Layer 16 of a small transformer language model trained on English Wikipedia (22 layers, counted from 0, width 96).
A neuron adds its activation times its output weights to the MLP's output. To switch it off is to set its activation to zero at one token and run the rest of the model.

Output weights of the MLP neurons that the questions are about. A number n stands for n times 0.01.
n19: -13 25 5 -18 46 -46 -15 52 1 -5 54 32 21 1 -37 -3 45 -7 -53 -31 -6 -36 -18 4 0 21 32 23 27 23 -8 51 8 -33 -28 -25 46 -55 43 -33 -22 14 2 -17 -44 -12 -31 8 -40 18 -35 49 7 5 -14 5 1 -3 14 12 -15 -12 -14 -82 11 -41 -18 23 -1 -23 15 52 10 7 -11 -16 -4 16 -30 6 -1 -36 -12 38 -22 -2 -21 1 28 -7 23 41 -52 17 -18 -6
n38: -34 -5 23 18 10 -5 39 17 -46 10 -15 -26 5 22 10 30 -18 -46 -4 -18 -12 -50 -12 43 -43 4 -13 -24 -36 -32 17 16 1 -18 -4 29 52 40 25 -8 -75 -30 -2 32 4 -23 -14 5 -34 -4 33 -15 -38 -41 -17 3 -44 10 -39 -28 -6 88 -12 -12 -1 -23 5 52 -8 21 -73 18 60 22 42 34 -10 53 -12 37 -9 -12 15 -29 -49 12 44 52 -39 2 4 -2 -19 -8 19 -29
n62: 10 14 20 -19 -40 12 -2 -22 -15 13 12 -6 21 31 -29 -85 9 18 9 -19 35 -21 13 29 -51 -32 25 -71 19 4 -29 78 19 46 -37 15 81 -18 -26 29 10 -7 -29 1 24 -62 4 -12 15 -40 32 55 -16 31 -18 -51 14 -1 11 20 -4 2 17 -40 20 -24 -1 -17 -8 42 13 -40 60 -5 -44 -12 9 -2 -14 1 -53 -26 -22 27 18 1 -11 -18 41 20 4 3 33 -39 -24 13
n65: 34 7 19 -15 -33 13 12 41 -2 8 45 -16 -10 -26 39 7 13 4 -35 -37 -20 -1 36 20 -66 15 -16 -26 -47 -20 46 -30 1 24 60 -27 -28 -16 -7 -7 82 -24 29 25 55 -11 0 -19 4 31 -54 -1 -49 21 58 38 -12 -8 8 17 2 17 -1 13 42 66 -39 -42 3 18 -15 24 29 5 7 62 -27 17 -25 34 27 23 -7 -30 -30 -1 -17 1 -72 -42 -13 38 39 13 -2 23
n92: -4 -30 -29 29 39 -14 11 -4 44 1 -29 59 -29 27 3 -36 74 -57 -59 -16 -49 29 31 26 -43 6 10 17 20 0 -16 -10 6 -6 -40 -37 13 3 73 37 -7 -32 18 -8 -36 -11 -2 -6 -1 -23 -51 -16 -14 -33 33 -58 17 11 -29 -14 10 34 16 -12 -6 -39 18 -22 -9 41 26 -29 -1 -11 -6 -76 10 -6 -4 21 -6 -63 -30 -36 -18 50 -13 -7 -15 40 -16 22 -39 20 -19 -38
n110: 6 -8 24 1 -30 -21 -4 -19 -41 0 33 11 56 -50 13 -40 21 10 -7 54 -43 -9 -24 14 3 13 -57 -12 25 -16 -1 16 10 -24 9 6 63 -36 16 18 -3 54 -20 -45 19 -1 19 -35 1 -9 36 18 -5 16 -11 38 7 -1 6 37 14 -14 12 38 55 -14 -2 26 24 -72 45 -19 3 -22 -14 26 -13 -57 -45 5 -6 9 32 6 22 -13 -7 -37 19 -19 -4 -22 9 35 -5 20
n112: -14 22 3 50 -14 -4 51 -2 14 -3 67 4 30 -11 13 4 -19 -21 27 7 -44 -17 6 42 -20 23 29 20 4 -65 -23 60 -16 -14 -2 -27 53 5 -15 -3 -10 20 17 22 28 53 -23 37 12 24 -34 -15 22 -7 -12 45 -13 8 13 -65 -16 -9 26 31 -28 27 25 -15 -19 43 19 -13 45 4 -1 37 36 6 30 -28 4 12 18 8 -17 -26 -23 -46 12 -13 46 -53 16 32 -61 25
n113: 11 -1 -29 38 -39 -63 -31 8 -46 -22 -20 -6 -29 0 -4 -12 -31 25 -13 18 -34 -21 -17 48 10 -12 -21 35 18 37 29 -5 -3 7 -10 -55 2 -7 55 -27 -67 15 20 31 -58 -4 -53 -8 20 -2 -38 55 -4 20 -21 -29 44 -1 -58 50 26 -9 0 -24 45 -13 4 -10 -13 -21 -9 60 35 9 4 29 8 -23 25 4 34 -9 31 24 21 30 -20 5 -32 15 -6 53 5 -18 -8 -20
n140: 58 8 52 4 -46 -2 -52 -14 15 -16 -4 -38 -20 -15 11 -15 -38 8 42 -24 36 9 36 -47 24 -15 -18 -48 -4 -42 -43 22 -10 4 17 34 -35 -58 61 15 -30 9 31 32 -14 15 -16 -6 -2 -43 -29 2 -26 -2 19 4 -6 29 -16 -26 -17 -5 -30 -30 -20 45 6 -16 -17 63 -36 28 22 -51 -2 -1 5 46 30 -18 -94 7 3 28 9 56 -16 7 -18 39 -19 -17 25 -18 -33 -44
n144: -11 22 0 -39 2 16 -6 28 -6 20 54 -55 3 54 -17 -42 -31 -24 -43 -11 -7 33 -11 13 6 43 -4 18 9 38 -1 -25 -20 -26 54 -29 -4 34 -46 39 1 47 -10 -1 -18 -4 -18 -28 2 -17 -10 -27 -17 44 18 -8 -24 -26 -10 -4 -16 83 -37 -20 -25 53 -24 -10 13 86 3 28 -3 -37 -21 43 -3 -3 -10 -29 -40 28 -22 -55 -64 -41 -50 -17 79 36 -40 78 -42 33 11 -28
n145: -2 14 -6 20 20 -22 -9 10 -35 18 53 35 22 1 40 23 50 -5 -28 19 14 -11 -77 -16 37 -3 11 -16 10 6 -19 -16 -8 -14 3 19 -16 52 -38 -38 38 7 -54 27 34 25 -28 -11 12 26 25 20 44 -28 -5 2 -82 -24 -8 -13 -35 0 84 -13 0 -10 -8 26 -51 -7 4 -30 24 -12 47 0 -25 21 -19 -26 -5 -5 -30 -22 8 -8 14 -4 -9 -12 -29 -33 10 -38 -4 23
n152: -1 -16 42 -42 0 36 21 -1 -1 -1 -11 -80 4 16 -46 -16 22 -18 21 28 -15 -1 -65 -6 74 -18 16 18 -6 -9 -20 12 14 -19 14 -34 82 -64 15 -51 40 -10 -19 10 4 -55 29 -11 13 0 92 -4 15 -34 4 -13 15 3 48 -20 11 -7 -66 -5 -45 31 19 48 44 -12 8 5 -40 -12 -13 1 -29 36 23 -6 -25 -28 1 2 3 18 -14 -1 14 -32 -10 -22 -33 9 -27 45
n164: 9 -57 16 20 31 21 -7 -5 16 5 -10 -16 11 11 9 -2 -22 2 20 55 -24 -60 2 -12 2 -6 14 -37 28 -48 42 56 -41 -38 10 56 9 -12 18 7 8 -25 46 -70 28 -12 -13 -23 -36 -13 83 -10 38 -46 -60 -34 -4 13 -4 1 -46 8 -61 6 -3 -3 -24 -8 1 -45 46 -27 -47 23 -12 -38 -9 48 -5 32 15 -12 39 30 12 -62 37 -51 9 11 11 -39 23 9 -20 14
n181: -8 -23 -4 7 20 -20 -21 37 -18 23 -8 -30 5 43 -19 9 -19 -30 27 -36 33 19 -23 11 -2 -27 -32 -26 0 45 -82 -16 0 -29 -9 -22 40 -50 57 21 -43 -2 -2 4 23 -28 25 -1 -7 -6 41 -17 -2 -28 34 -1 7 41 -5 -50 52 -25 -32 25 -12 -1 29 -11 22 37 51 -10 -52 4 12 11 21 29 26 -17 -68 23 -66 -36 24 -31 -13 11 -12 -9 28 -4 21 30 -19 -19
n197: -15 -13 9 17 -3 -5 -21 2 -8 35 -15 28 6 23 -5 24 -29 51 -24 25 -26 -12 -74 1 55 17 -30 19 10 41 22 21 9 -18 18 10 -99 55 14 -8 -28 47 -63 -7 14 20 -2 -6 33 40 -51 -15 -25 -11 -40 -1 9 46 36 -66 12 -32 10 -40 -3 -47 29 -7 -53 54 -23 0 -7 -42 26 78 -5 17 15 19 22 33 -52 -5 -24 32 -4 6 4 -13 2 19 -16 38 11 -8
n205: 15 23 -4 -22 -14 -5 16 12 -22 25 0 -41 -21 -16 -46 6 4 75 36 -22 31 15 29 -35 50 3 21 -5 -16 25 -5 -14 3 1 11 -6 -26 -33 -59 -21 -18 19 1 -13 43 -9 -8 33 23 10 7 -38 -19 -5 32 5 -6 -39 -7 61 -15 -6 -5 10 40 52 -76 27 -18 -18 41 -3 -27 -32 -26 -19 8 -12 -38 68 27 1 17 12 15 -31 -4 -23 -3 -18 -36 -17 25 -28 14 28

Each question names a token from some text and the token that comes next. It shows the activations a of the neurons there, in the order above. A number n stands for n times 0.018.

Then comes g, the gradient of the next token's log-probability with respect to the MLP's output, scaled to length 1. A neuron's effect is roughly proportional to its activation times (output weights . g). A number n stands for n times 0.0041.

" the", then " Austrian"
a: 2 -11 -44 -6 -8 -12 -6 -22 -3 -3 -26 -23 -2 -1 4 17
g: 3 -8 -10 -10 3 9 -12 -27 -4 25 27 29 0 -10 15 8 -10 32 18 -16 2 -21 40 -11 -29 23 -29 14 -36 -28 -17 -48 -21 15 -19 -21 -3 4 -8 36 -28 -17 -17 29 -49 10 -24 -17 7 -26 13 -18 22 -41 5 1 -29 -3 17 30 -31 5 12 5 45 21 31 -36 19 -14 15 -33 3 -4 15 17 -15 4 -45 5 20 24 18 -38 32 7 -70 -8 -20 55 -20 39 11 -48 28 -54
Which neuron, switched off, raises the next token's probability most? n113

"ick", then " St"
a: -11 -11 -1 2 -14 0 -2 -52 0 24 37 -2 -2 29 32 13
g: -45 -23 26 28 -24 -42 12 -3 2 -5 -4 16 2 -18 -33 13 6 9 17 23 18 -11 -39 -27 37 34 -2 -13 14 40 10 8 -9 -30 -35 4 -3 -7 -76 0 -40 13 -14 -22 1 25 -23 27 -17 -47 -27 7 -31 3 -20 22 -7 19 -30 21 -60 35 -29 -4 -16 -9 1 9 8 9 -29 3 -26 -13 29 2 23 -28 5 6 24 -9 31 -6 -31 4 -15 -61 -13 19 1 14 -67 -11 -39 -5
Which neuron, switched off, lowers the next token's probability most? n197

"=", then "="
a: -11 -4 -5 0 1 -3 24 -1 0 -1 -6 -1 9 1 -1 71
g: -42 7 -9 36 -30 -8 -1 -20 24 -16 24 10 2 2 -20 -43 30 21 -16 -9 -3 11 53 35 38 -7 31 -40 4 38 -3 -35 -24 -26 -24 -26 -9 6 -21 19 8 41 12 7 12 4 -13 -16 0 -14 0 52 -34 52 -9 -12 -23 -38 -36 -19 -34 -4 50 6 24 6 3 1 3 -4 -6 2 -2 -16 18 8 19 -14 38 24 -19 14 -49 36 -53 -27 -6 -7 -6 -22 -28 -8 24 63 3 -26
Which two neurons, each switched off alone, lower its probability most, in order? n205, n112

" his", then " wife"
a: -2 -77 -54 0 7 5 -1 -2 -40 -10 -14 -20 -19 5 -42 -1
g: -14 15 11 13 -1 6 -31 -4 9 -5 16 -25 9 -37 -5 -9 18 -27 23 32 -6 -1 -28 19 8 -9 -56 14 -14 23 0 -28 17 29 8 -34 15 -35 17 -26 -23 6 47 -19 -39 16 -29 -20 39 17 15 -31 43 -8 -25 16 36 -8 16 50 2 6 -15 34 -4 -26 -16 17 -43 -6 7 -14 2 -28 8 25 -55 30 -13 -33 7 -22 0 -55 30 -27 -53 -20 42 16 35 -7 -41 5 -20 17
Which two neurons, each switched off alone, lower its probability most, in order? n38, n62

"ovic", then "h"
a: -1 -1 10 -8 0 -18 -12 -16 1 10 -27 -8 9 -14 20 3
g: 1 -32 51 -20 -45 4 -11 -35 9 -21 17 29 29 -14 -3 -36 34 -24 31 -8 2 -41 -12 -4 -15 -41 -9 -13 -18 43 -3 15 40 -4 -13 40 4 -41 40 -3 -23 -19 -18 26 -17 -11 -1 -1 -37 -13 11 10 19 29 -22 13 19 29 -30 22 16 -54 2 33 17 -7 -8 -21 -16 -19 13 15 17 47 21 21 14 -11 22 -8 14 26 -35 -6 46 25 -15 -46 10 2 68 30 -11 -7 23 10
Which two neurons, each switched off alone, lower its probability most, in order? n145, n62

" cell", then ";"
a: -4 4 2 13 -21 9 -10 8 -8 1 -7 0 8 -4 1 1
g: 22 -33 32 -7 20 25 15 22 13 36 32 -14 44 3 13 43 29 8 15 -2 28 15 -20 -26 38 15 -2 -5 20 -38 -37 58 -2 3 41 8 -4 -9 20 -17 -30 -16 -7 -73 50 25 22 -38 -36 -29 0 -11 22 -2 19 -15 -19 24 -13 -28 -11 2 -6 -6 -1 -19 12 21 7 37 -25 1 -29 -15 -4 4 5 21 -12 -34 12 6 42 -24 -20 -12 49 -16 8 20 -35 -48 13 15 -34 -7
Which two neurons, each switched off alone, lower its probability most, in order? n164, n92

"al", then " n"
a: 11 -1 0 -1 24 7 -1 -9 -2 -5 0 0 13 3 3 -7
g: -3 15 -14 25 -59 -42 -33 -22 30 -25 -28 19 -29 23 1 -4 -14 42 -18 -1 -3 31 49 11 -9 28 1 41 -7 18 -14 -51 -15 -47 -30 6 -15 4 -8 18 25 -11 55 53 -29 -1 -32 -31 39 41 -14 -8 7 3 10 11 -28 -37 -8 1 -33 -7 -14 -4 23 -16 -16 8 6 16 29 33 7 10 23 13 -4 -14 9 24 37 -30 -36 -25 9 -4 -34 11 -19 5 21 18 -12 -41 22 -33
Which neuron, switched off, lowers the next token's probability most? n92

"-", then "ad"
a: 1 0 3 1 -13 14 -33 2 3 -18 -3 2 4 0 12 0
g: -19 17 -11 19 7 -47 -76 -17 0 4 25 56 -1 -34 8 -46 11 12 12 22 29 5 26 25 25 11 6 9 4 31 -6 -27 56 5 -7 -2 -9 26 21 -22 23 19 33 -46 1 -41 3 10 -5 39 -2 28 -36 40 3 5 -26 15 0 12 37 -15 10 -34 6 11 18 25 34 -20 31 13 20 48 16 -24 -25 -21 -10 37 -17 -20 3 1 26 -15 -13 5 -9 -52 28 12 17 6 36 -18
Which two neurons, each switched off alone, lower its probability most, in order? n112, n144

"The", then " Mountain"
a: 1 6 2 8 -15 -19 3 -5 10 -2 -1 -4 3 3 0 7
g: 24 10 11 -3 -33 7 7 40 -15 -6 5 -2 20 13 -30 -11 17 60 5 8 19 -24 -60 -17 -11 0 -9 3 -5 25 -6 -1 8 -21 -15 -5 6 6 -2 25 -40 34 8 -3 35 40 -51 12 -40 -59 13 -6 -33 12 -19 -23 16 34 5 -12 -51 -4 -4 -3 -13 -44 -35 -9 7 -3 9 18 -6 -5 26 25 -9 21 28 -24 -55 -20 -4 -8 10 -35 -60 31 -15 -47 4 21 -39 -19 39 -8
Which neuron, switched off, lowers the next token's probability most? n92

"35", then "36"
a: 0 10 5 0 6 -9 -1 4 6 8 0 2 0 -2 2 -5
g: -18 15 27 -14 7 -35 19 37 -36 42 -12 -35 -13 -35 14 9 -4 -41 21 -6 -4 -7 -14 20 -22 -12 -30 24 -35 -18 6 -43 -51 7 2 -11 8 41 -35 32 -11 -7 59 36 10 -24 -54 -14 -14 22 15 -3 37 5 25 -15 -10 -6 -1 38 32 40 -10 19 24 38 7 -18 -20 4 -7 -26 -17 -1 6 49 27 22 6 -24 17 -7 -9 -31 -29 -1 -42 -15 19 16 -14 38 34 -23 32 6
Which two neurons, each switched off alone, lower its probability most, in order? n144, n38

",", then " he"
a: -8 11 -13 12 5 0 1 -1 6 5 -13 0 0 -6 18 8
g: -18 33 -41 -7 41 -26 6 5 -50 0 -13 39 8 10 5 0 -12 13 -50 37 35 -18 34 22 59 -9 30 -21 -37 11 32 11 15 -28 -7 -16 9 -30 -19 -25 22 -21 -1 3 25 21 36 -42 15 21 17 11 34 -27 16 -3 -7 -13 4 22 26 -29 42 22 -40 22 26 21 45 -8 -10 -9 -9 0 15 -30 8 30 8 54 -7 -25 -9 -6 8 -39 -1 5 -2 17 8 -20 -6 -20 -54 40
Which neuron, switched off, raises the next token's probability most? n145

"te", then "x"
a: 0 -1 9 2 8 6 -4 7 -10 -10 -4 -3 0 -29 -13 5
g: 25 13 33 10 0 14 -7 33 49 -55 8 -11 26 -35 10 -10 38 -21 8 23 13 5 -18 -32 -30 -8 2 -13 30 -14 11 -48 26 -21 -28 -33 25 -12 22 26 23 -10 -13 -48 -30 -26 2 31 -23 35 3 16 -3 -32 13 5 29 21 -1 -32 26 14 24 -5 -16 16 -12 -43 25 -14 -14 -4 -2 -10 -18 10 -33 43 6 -30 -43 52 -1 21 40 2 -36 -36 -17 -14 -42 36 -31 9 -10 -23
Which neuron, switched off, lowers the next token's probability most? n197

"var", then "do"
a: -5 10 4 1 5 -17 -1 -29 -3 12 30 8 -10 10 29 -7
g: -11 -43 2 31 10 39 12 -12 -31 5 11 7 -14 -3 31 59 -10 -5 6 -7 15 -22 -33 -12 -15 -20 45 -23 -10 -50 -3 3 -19 51 -33 2 -10 -23 -9 10 7 0 11 11 -8 8 10 -8 3 -54 8 -34 2 -26 -27 28 30 8 28 -39 20 15 -66 26 47 -1 -11 23 -5 26 -19 5 0 -31 3 -9 -26 39 5 -20 5 35 -13 26 -39 -15 -39 4 -14 32 -21 34 -44 7 47 20
Which neuron, switched off, raises the next token's probability most? n145

" separate", then " harm"
a: -2 5 -32 -4 57 -2 -2 8 -5 0 4 1 1 1 9 3
g: -26 0 -21 13 13 -1 34 4 16 4 59 9 23 -9 -30 -1 35 -5 5 -38 28 33 28 25 -2 37 24 50 -7 18 -4 -35 -13 -13 10 -24 -7 -17 27 -29 -9 -11 10 -17 -8 10 -11 -18 -36 47 -6 6 -42 5 15 -15 -23 -5 16 70 -4 -10 14 -1 46 59 15 2 -38 -2 32 -12 -10 -1 10 -23 56 16 3 -17 -7 19 0 17 18 5 -17 7 -34 19 19 19 62 -40 -24 -30
Which neuron, switched off, raises the next token's probability most? n197

" died", then " on"
a: 1 -40 3 0 -26 -6 -14 0 8 -6 -28 4 1 -2 17 0
g: -15 -41 15 -19 -2 0 -12 10 16 -71 -18 -46 -11 -7 -61 -29 43 -19 10 24 -1 13 -26 17 -21 3 -9 -5 1 -25 64 23 -59 -12 -8 21 20 2 -32 -35 12 -23 7 21 33 -22 7 35 24 -28 7 -1 36 -20 31 -18 27 -1 15 13 8 -4 -50 -13 43 24 -43 -17 -7 -8 -12 15 36 4 -33 16 -19 1 -10 -23 -31 -13 10 -13 -10 13 -24 -12 8 -9 45 31 -32 7 5 8
Which neuron, switched off, lowers the next token's probability most? n145

" do", then "o"
a: -1 12 14 -2 -2 -5 16 11 -21 -5 5 3 -13 -2 24 3
g: -22 32 -34 9 -9 34 19 15 -10 -30 0 15 -21 14 -25 -20 0 4 41 28 -1 24 6 -4 0 33 -37 15 -23 14 19 17 -4 33 -18 10 -12 35 31 8 51 -6 0 -9 -12 31 -61 -21 -55 31 -2 24 4 -5 -32 -39 -39 -28 4 36 5 -31 -17 3 -3 22 5 -17 7 9 10 27 0 -6 25 -29 45 7 32 -58 -42 -56 8 -8 -7 -20 21 44 7 -41 25 -20 16 0 18 -1
Which neuron, switched off, raises the next token's probability most? n197

"nan", then "t"
a: 0 2 2 7 -11 -11 -9 -57 4 19 -11 0 -60 17 -6 14
g: -50 -7 -1 -19 -30 12 -31 -37 20 -28 -27 13 3 -3 -22 9 14 -10 -11 15 25 -8 24 17 6 12 15 -26 -8 0 -4 44 28 -27 35 -2 -2 -67 -19 37 13 57 -30 49 -7 28 36 25 35 12 -3 9 -14 -16 7 14 17 69 -13 5 -36 26 15 26 -3 15 23 -9 56 -21 -7 -21 13 1 -29 -41 15 -16 -22 -9 -11 -11 5 -13 -7 13 -27 -2 -19 5 -8 42 36 20 -5 -49
Which two neurons, each switched off alone, lower its probability most, in order? n164, n113

"pha", then "-"
a: 1 4 -3 -1 -13 -21 4 -80 5 5 -1 5 1 -22 2 0
g: -45 14 -36 -18 13 6 -11 8 -4 -14 -5 37 -8 39 -14 12 63 18 31 15 -31 -5 -1 24 24 28 15 33 3 7 35 -6 -12 15 26 37 10 -24 -22 17 11 -27 9 16 15 28 -11 36 4 1 -4 -72 54 0 -6 -22 19 6 -38 -3 -77 13 -70 -40 -15 5 6 -26 9 -4 0 1 26 5 28 10 18 -16 33 -18 -13 17 33 -11 1 14 15 -8 -14 20 5 20 28 10 -26 22
Which two neurons, each switched off alone, lower its probability most, in order? n110, n181

" 31", then " July"
a: -20 -13 7 -29 2 -1 -2 13 27 16 2 -10 -15 4 -7 -4
g: -20 14 -20 -10 26 -3 12 3 -39 10 11 -2 14 10 29 13 -31 -14 22 36 15 43 -17 -30 -6 25 29 1 31 -35 -33 -4 -82 28 21 24 3 -9 18 3 1 6 17 0 -32 -30 8 7 38 -24 19 -20 -20 15 -53 19 -3 41 32 -5 33 1 49 -20 17 -40 -13 18 -34 -19 25 -26 20 -15 11 23 36 21 30 11 -7 -11 -18 42 9 38 -24 35 24 32 -19 11 -5 38 -12 -17
Which neuron, switched off, lowers the next token's probability most? n65

"=", then "History"
a: 1 -6 -22 1 5 8 16 -11 -17 0 -13 2 30 0 -56 1
g: 40 36 6 3 12 6 -18 25 12 -11 -27 -4 -7 -30 -18 50 11 9 -7 -25 -14 -15 -29 -24 -16 9 -13 -5 -8 4 -8 7 46 3 -1 -2 -22 -14 -7 -6 6 2 52 -15 61 -47 -18 -6 47 12 -2 -23 33 -42 -30 -3 -11 49 -1 3 -5 27 -4 -15 -30 -15 -21 -26 -9 5 43 -14 12 11 -13 -7 8 -13 8 17 -65 1 65 -23 45 -8 -32 -12 -20 46 40 -17 16 -21 -16 41
Which neuron, switched off, lowers the next token's probability most? n164

" the", then " no"
a: 1 -17 -3 -13 -2 -7 0 -4 -6 -1 -6 -18 5 2 2 10
g: 38 -8 -9 30 2 -7 -8 -5 21 2 -8 -19 34 -18 -14 23 3 -14 -53 -2 -17 -22 54 -16 -50 23 34 29 -12 -47 -55 -10 49 -4 33 5 7 0 -4 6 2 16 39 -12 -6 41 -13 -4 30 13 -24 25 27 40 11 59 -7 -1 -9 -17 27 3 -16 55 15 0 34 -18 50 7 20 22 -16 23 22 -49 20 -13 16 -32 12 11 2 -21 -13 15 -18 7 13 7 -29 -35 -5 21 -34 11
Which neuron, switched off, lowers the next token's probability most? n38

"|", then "\n"
a: -2 -11 4 -1 -7 8 0 0 13 1 0 -32 4 3 -10 2
g: -8 -31 2 -36 15 -3 14 16 -7 5 -53 -12 -9 0 7 53 -21 -35 35 10 -10 -28 -16 -5 -12 6 8 -15 11 -29 44 -2 -9 26 23 26 6 -1 40 -24 -35 -1 -44 -9 39 25 44 7 -34 -8 1 -37 21 -22 10 -26 15 -22 -1 -10 14 49 -8 -7 -53 12 7 46 -17 21 -28 -1 -27 -26 0 10 3 63 -28 -27 5 -33 31 44 23 5 1 9 -14 16 4 -30 -22 -16 -5 -55
Which neuron, switched off, raises the next token's probability most? n152

" Right", then "eo"
a: 1 8 3 0 -2 7 -9 1 10 11 2 -5 -1 -43 9 4
g: -21 18 20 9 45 1 -23 12 -2 -25 3 -15 -3 -12 -9 -30 1 -29 15 3 -12 -4 28 5 17 25 5 31 5 -1 -37 -16 1 41 11 5 1 40 35 -69 1 -27 -14 28 -7 -46 2 -48 -8 40 1 48 -47 -20 32 -15 6 32 14 52 33 -31 -39 -11 -10 14 26 19 36 -16 -30 16 15 24 -25 18 -27 35 -19 0 -22 -15 -6 -54 16 4 -20 43 11 3 38 -6 3 -32 -2 -4
Which two neurons, each switched off alone, lower its probability most, in order? n112, n38

"cycl", then "az"
a: -1 -2 0 7 -19 10 -5 1 4 12 6 1 -1 -10 2 1
g: -24 24 17 -7 4 -42 -19 2 -18 36 33 18 -37 53 -8 5 1 -34 -19 13 28 -9 24 -21 4 -13 -20 18 21 30 -21 -40 -13 -6 58 -11 -15 -21 32 35 -31 25 43 19 18 -6 -48 -10 5 13 -2 -4 -3 -1 6 1 -46 25 -11 17 14 -41 11 -36 -10 14 -21 19 51 -7 -21 11 19 -30 -17 28 -29 46 -10 -11 -8 8 -61 -2 20 -55 -30 -4 -15 8 10 7 36 10 25 -19
Which neuron, switched off, lowers the next token's probability most? n144

" September", then ","
a: 39 -10 0 1 7 -6 28 2 -7 4 -6 -20 -30 0 18 0
g: 27 -10 -3 -3 24 23 21 5 -14 43 17 0 -8 40 30 17 2 -2 -29 -2 13 -3 -11 -24 -17 -9 -5 -26 10 -12 -22 28 47 36 53 48 -3 -21 -18 -55 -23 -45 -28 -27 1 12 -2 9 7 -21 0 -42 30 5 14 -7 -2 14 25 -16 19 -48 17 -6 -10 -13 -22 -16 36 18 23 25 -16 16 -34 -66 29 5 -4 22 -38 13 14 -20 39 -22 19 30 -1 31 -21 -43 7 17 -24 53
Which neuron, switched off, raises the next token's probability most? n164

"ed", then " the"
a: -1 0 -45 6 19 -63 -10 -19 0 -3 0 -1 4 3 3 29
g: 20 -4 -12 1 41 -11 -24 -48 -15 -2 -12 0 -40 30 -13 -7 -46 -9 -3 41 -16 -4 4 27 -54 24 13 36 19 -13 -25 -13 -10 0 -7 0 16 -10 -19 7 17 20 26 -46 -47 -12 -26 13 -66 -23 -10 18 6 5 -47 12 -2 9 -13 -29 0 -65 -40 -21 10 33 18 17 33 -15 16 12 -12 -13 36 20 -6 -8 10 11 56 -15 -7 24 -49 28 -48 -12 -10 8 -14 10 -7 34 14 -8
Which two neurons, each switched off alone, lower its probability most, in order? n62, n92

"r", then " 11"
a: 2 4 -13 -19 4 -3 -3 0 -11 -1 -4 1 2 -18 -8 -5
g: 6 -13 21 -17 60 33 -12 37 -30 -26 -14 1 -8 21 13 -28 44 59 -3 3 -32 -19 -28 -9 35 43 24 22 -11 -3 -22 30 0 -30 14 31 -9 -18 4 17 20 3 -9 -27 14 20 32 -8 29 -31 1 -30 71 6 38 -3 17 18 16 -29 -45 4 -29 9 -48 -42 14 2 -15 23 3 21 -30 -9 -34 1 1 48 -17 -16 7 -3 -15 -24 -8 43 22 -13 7 24 -3 14 10 21 -11 28
Which neuron, switched off, lowers the next token's probability most? n65

" Ref", then "Se"
a: -2 -4 0 -1 -10 -1 1 -12 0 -10 -2 -9 -5 6 5 -5
g: 5 26 7 31 -20 -52 3 -26 10 6 25 -25 -33 32 -29 15 -26 20 -26 -14 -3 31 -5 0 -39 -16 0 -19 24 10 32 6 -37 -34 21 -1 22 26 17 55 -4 -44 11 37 19 -30 -11 9 -26 43 -1 -4 -27 11 -5 32 15 -3 -5 6 -16 17 0 -5 69 -25 -39 -8 -40 0 -19 35 6 -7 41 8 -40 5 15 -10 -44 38 19 0 28 16 -32 48 16 16 9 -31 21 -14 -9 25
Which neuron, switched off, lowers the next token's probability most? n152

" signal", then "ing"
a: -8 -5 5 -4 -15 16 -7 8 14 1 -7 13 2 -5 -4 -5
g: -10 -1 -8 -1 1 -12 -8 5 6 -29 -50 -3 20 -33 -26 -42 37 -21 2 -8 -5 52 -18 28 16 -24 13 33 -23 14 -12 -5 -80 16 -7 -31 -2 15 9 -11 -10 -4 1 7 -9 30 -2 1 -24 32 -3 42 -50 -4 -60 -18 15 18 -43 11 52 -10 19 20 -29 21 21 -39 4 -20 4 31 -9 21 -57 -12 -31 5 38 26 22 1 10 22 -23 -17 -23 1 -10 -16 -3 17 11 -13 -14 -52
Which neuron, switched off, lowers the next token's probability most? n113

",", then " Murray"
a: -5 12 -36 7 3 -3 -2 9 -4 14 -14 -1 0 -1 14 1
g: -11 0 -22 -14 17 -7 -2 2 -26 -12 15 -23 37 14 13 -9 18 11 4 0 17 -25 -60 -12 1 24 24 -26 7 17 13 -14 12 -29 -28 -13 7 48 -22 -19 -43 50 15 7 -67 17 -54 8 -9 -8 8 35 -19 -4 17 -4 18 21 6 62 10 3 -14 -4 -16 -2 -11 36 -13 -3 -25 18 10 13 7 23 47 -10 22 -30 61 8 18 -26 -55 -23 -37 39 -6 25 -20 19 -40 21 11 27
Which neuron, switched off, lowers the next token's probability most? n62

" Al", then "pha"
a: 12 3 -12 -5 4 -1 1 4 4 16 11 -5 2 -10 31 1
g: 27 -14 11 42 14 11 20 36 53 -5 -10 -24 27 -10 -9 43 -16 1 -13 -11 12 -13 33 -50 0 -10 -26 34 -9 17 -42 -55 26 -3 5 -5 -6 23 18 9 22 19 -4 -1 11 -15 68 -22 -15 -40 4 -5 0 18 15 5 -27 38 24 11 10 -47 37 -13 -21 -63 18 28 -42 -13 -27 -9 -17 -5 16 -3 -32 18 -8 9 11 -30 7 -24 0 36 -13 -2 -7 43 -40 -2 4 47 -16 20
Which two neurons, each switched off alone, lower its probability most, in order? n197, n62

" g", then "yr"
a: -1 -3 -8 5 0 5 4 -7 14 -1 6 8 -3 -12 -1 2
g: 35 -27 3 -16 6 4 -3 42 -20 42 10 -5 32 22 -1 -35 38 45 -22 -9 -18 -2 -30 36 42 -13 18 20 -8 -2 -5 -52 36 12 -13 6 22 -3 0 37 10 -9 4 -43 -8 -5 5 11 3 37 -5 -12 30 14 23 7 0 1 -9 -12 -4 0 -2 17 -5 31 17 -33 -23 -16 -5 28 -20 26 -34 36 22 66 -41 41 43 8 45 0 38 -18 -10 57 0 -13 25 38 20 13 13 -34
Which neuron, switched off, raises the next token's probability most? n140

" driven", then " out"
a: 4 -4 0 1 21 -3 -5 -30 -1 -19 -24 -2 0 5 26 -2
g: 9 -26 4 -20 30 -50 -51 -36 -53 -37 -1 -22 13 -3 -16 -61 23 -24 1 33 -31 -17 10 6 16 -26 12 -6 6 2 13 -6 -27 16 -3 1 15 -39 -3 0 -55 26 -22 21 10 -23 -24 19 -23 7 16 1 23 1 -3 -33 31 -5 -13 0 43 1 20 -4 -36 -18 8 28 -10 -7 12 24 31 -35 31 30 -27 30 28 16 23 -18 -11 39 10 18 4 -17 -56 34 27 -25 38 43 -2 14
Which neuron, switched off, lowers the next token's probability most? n144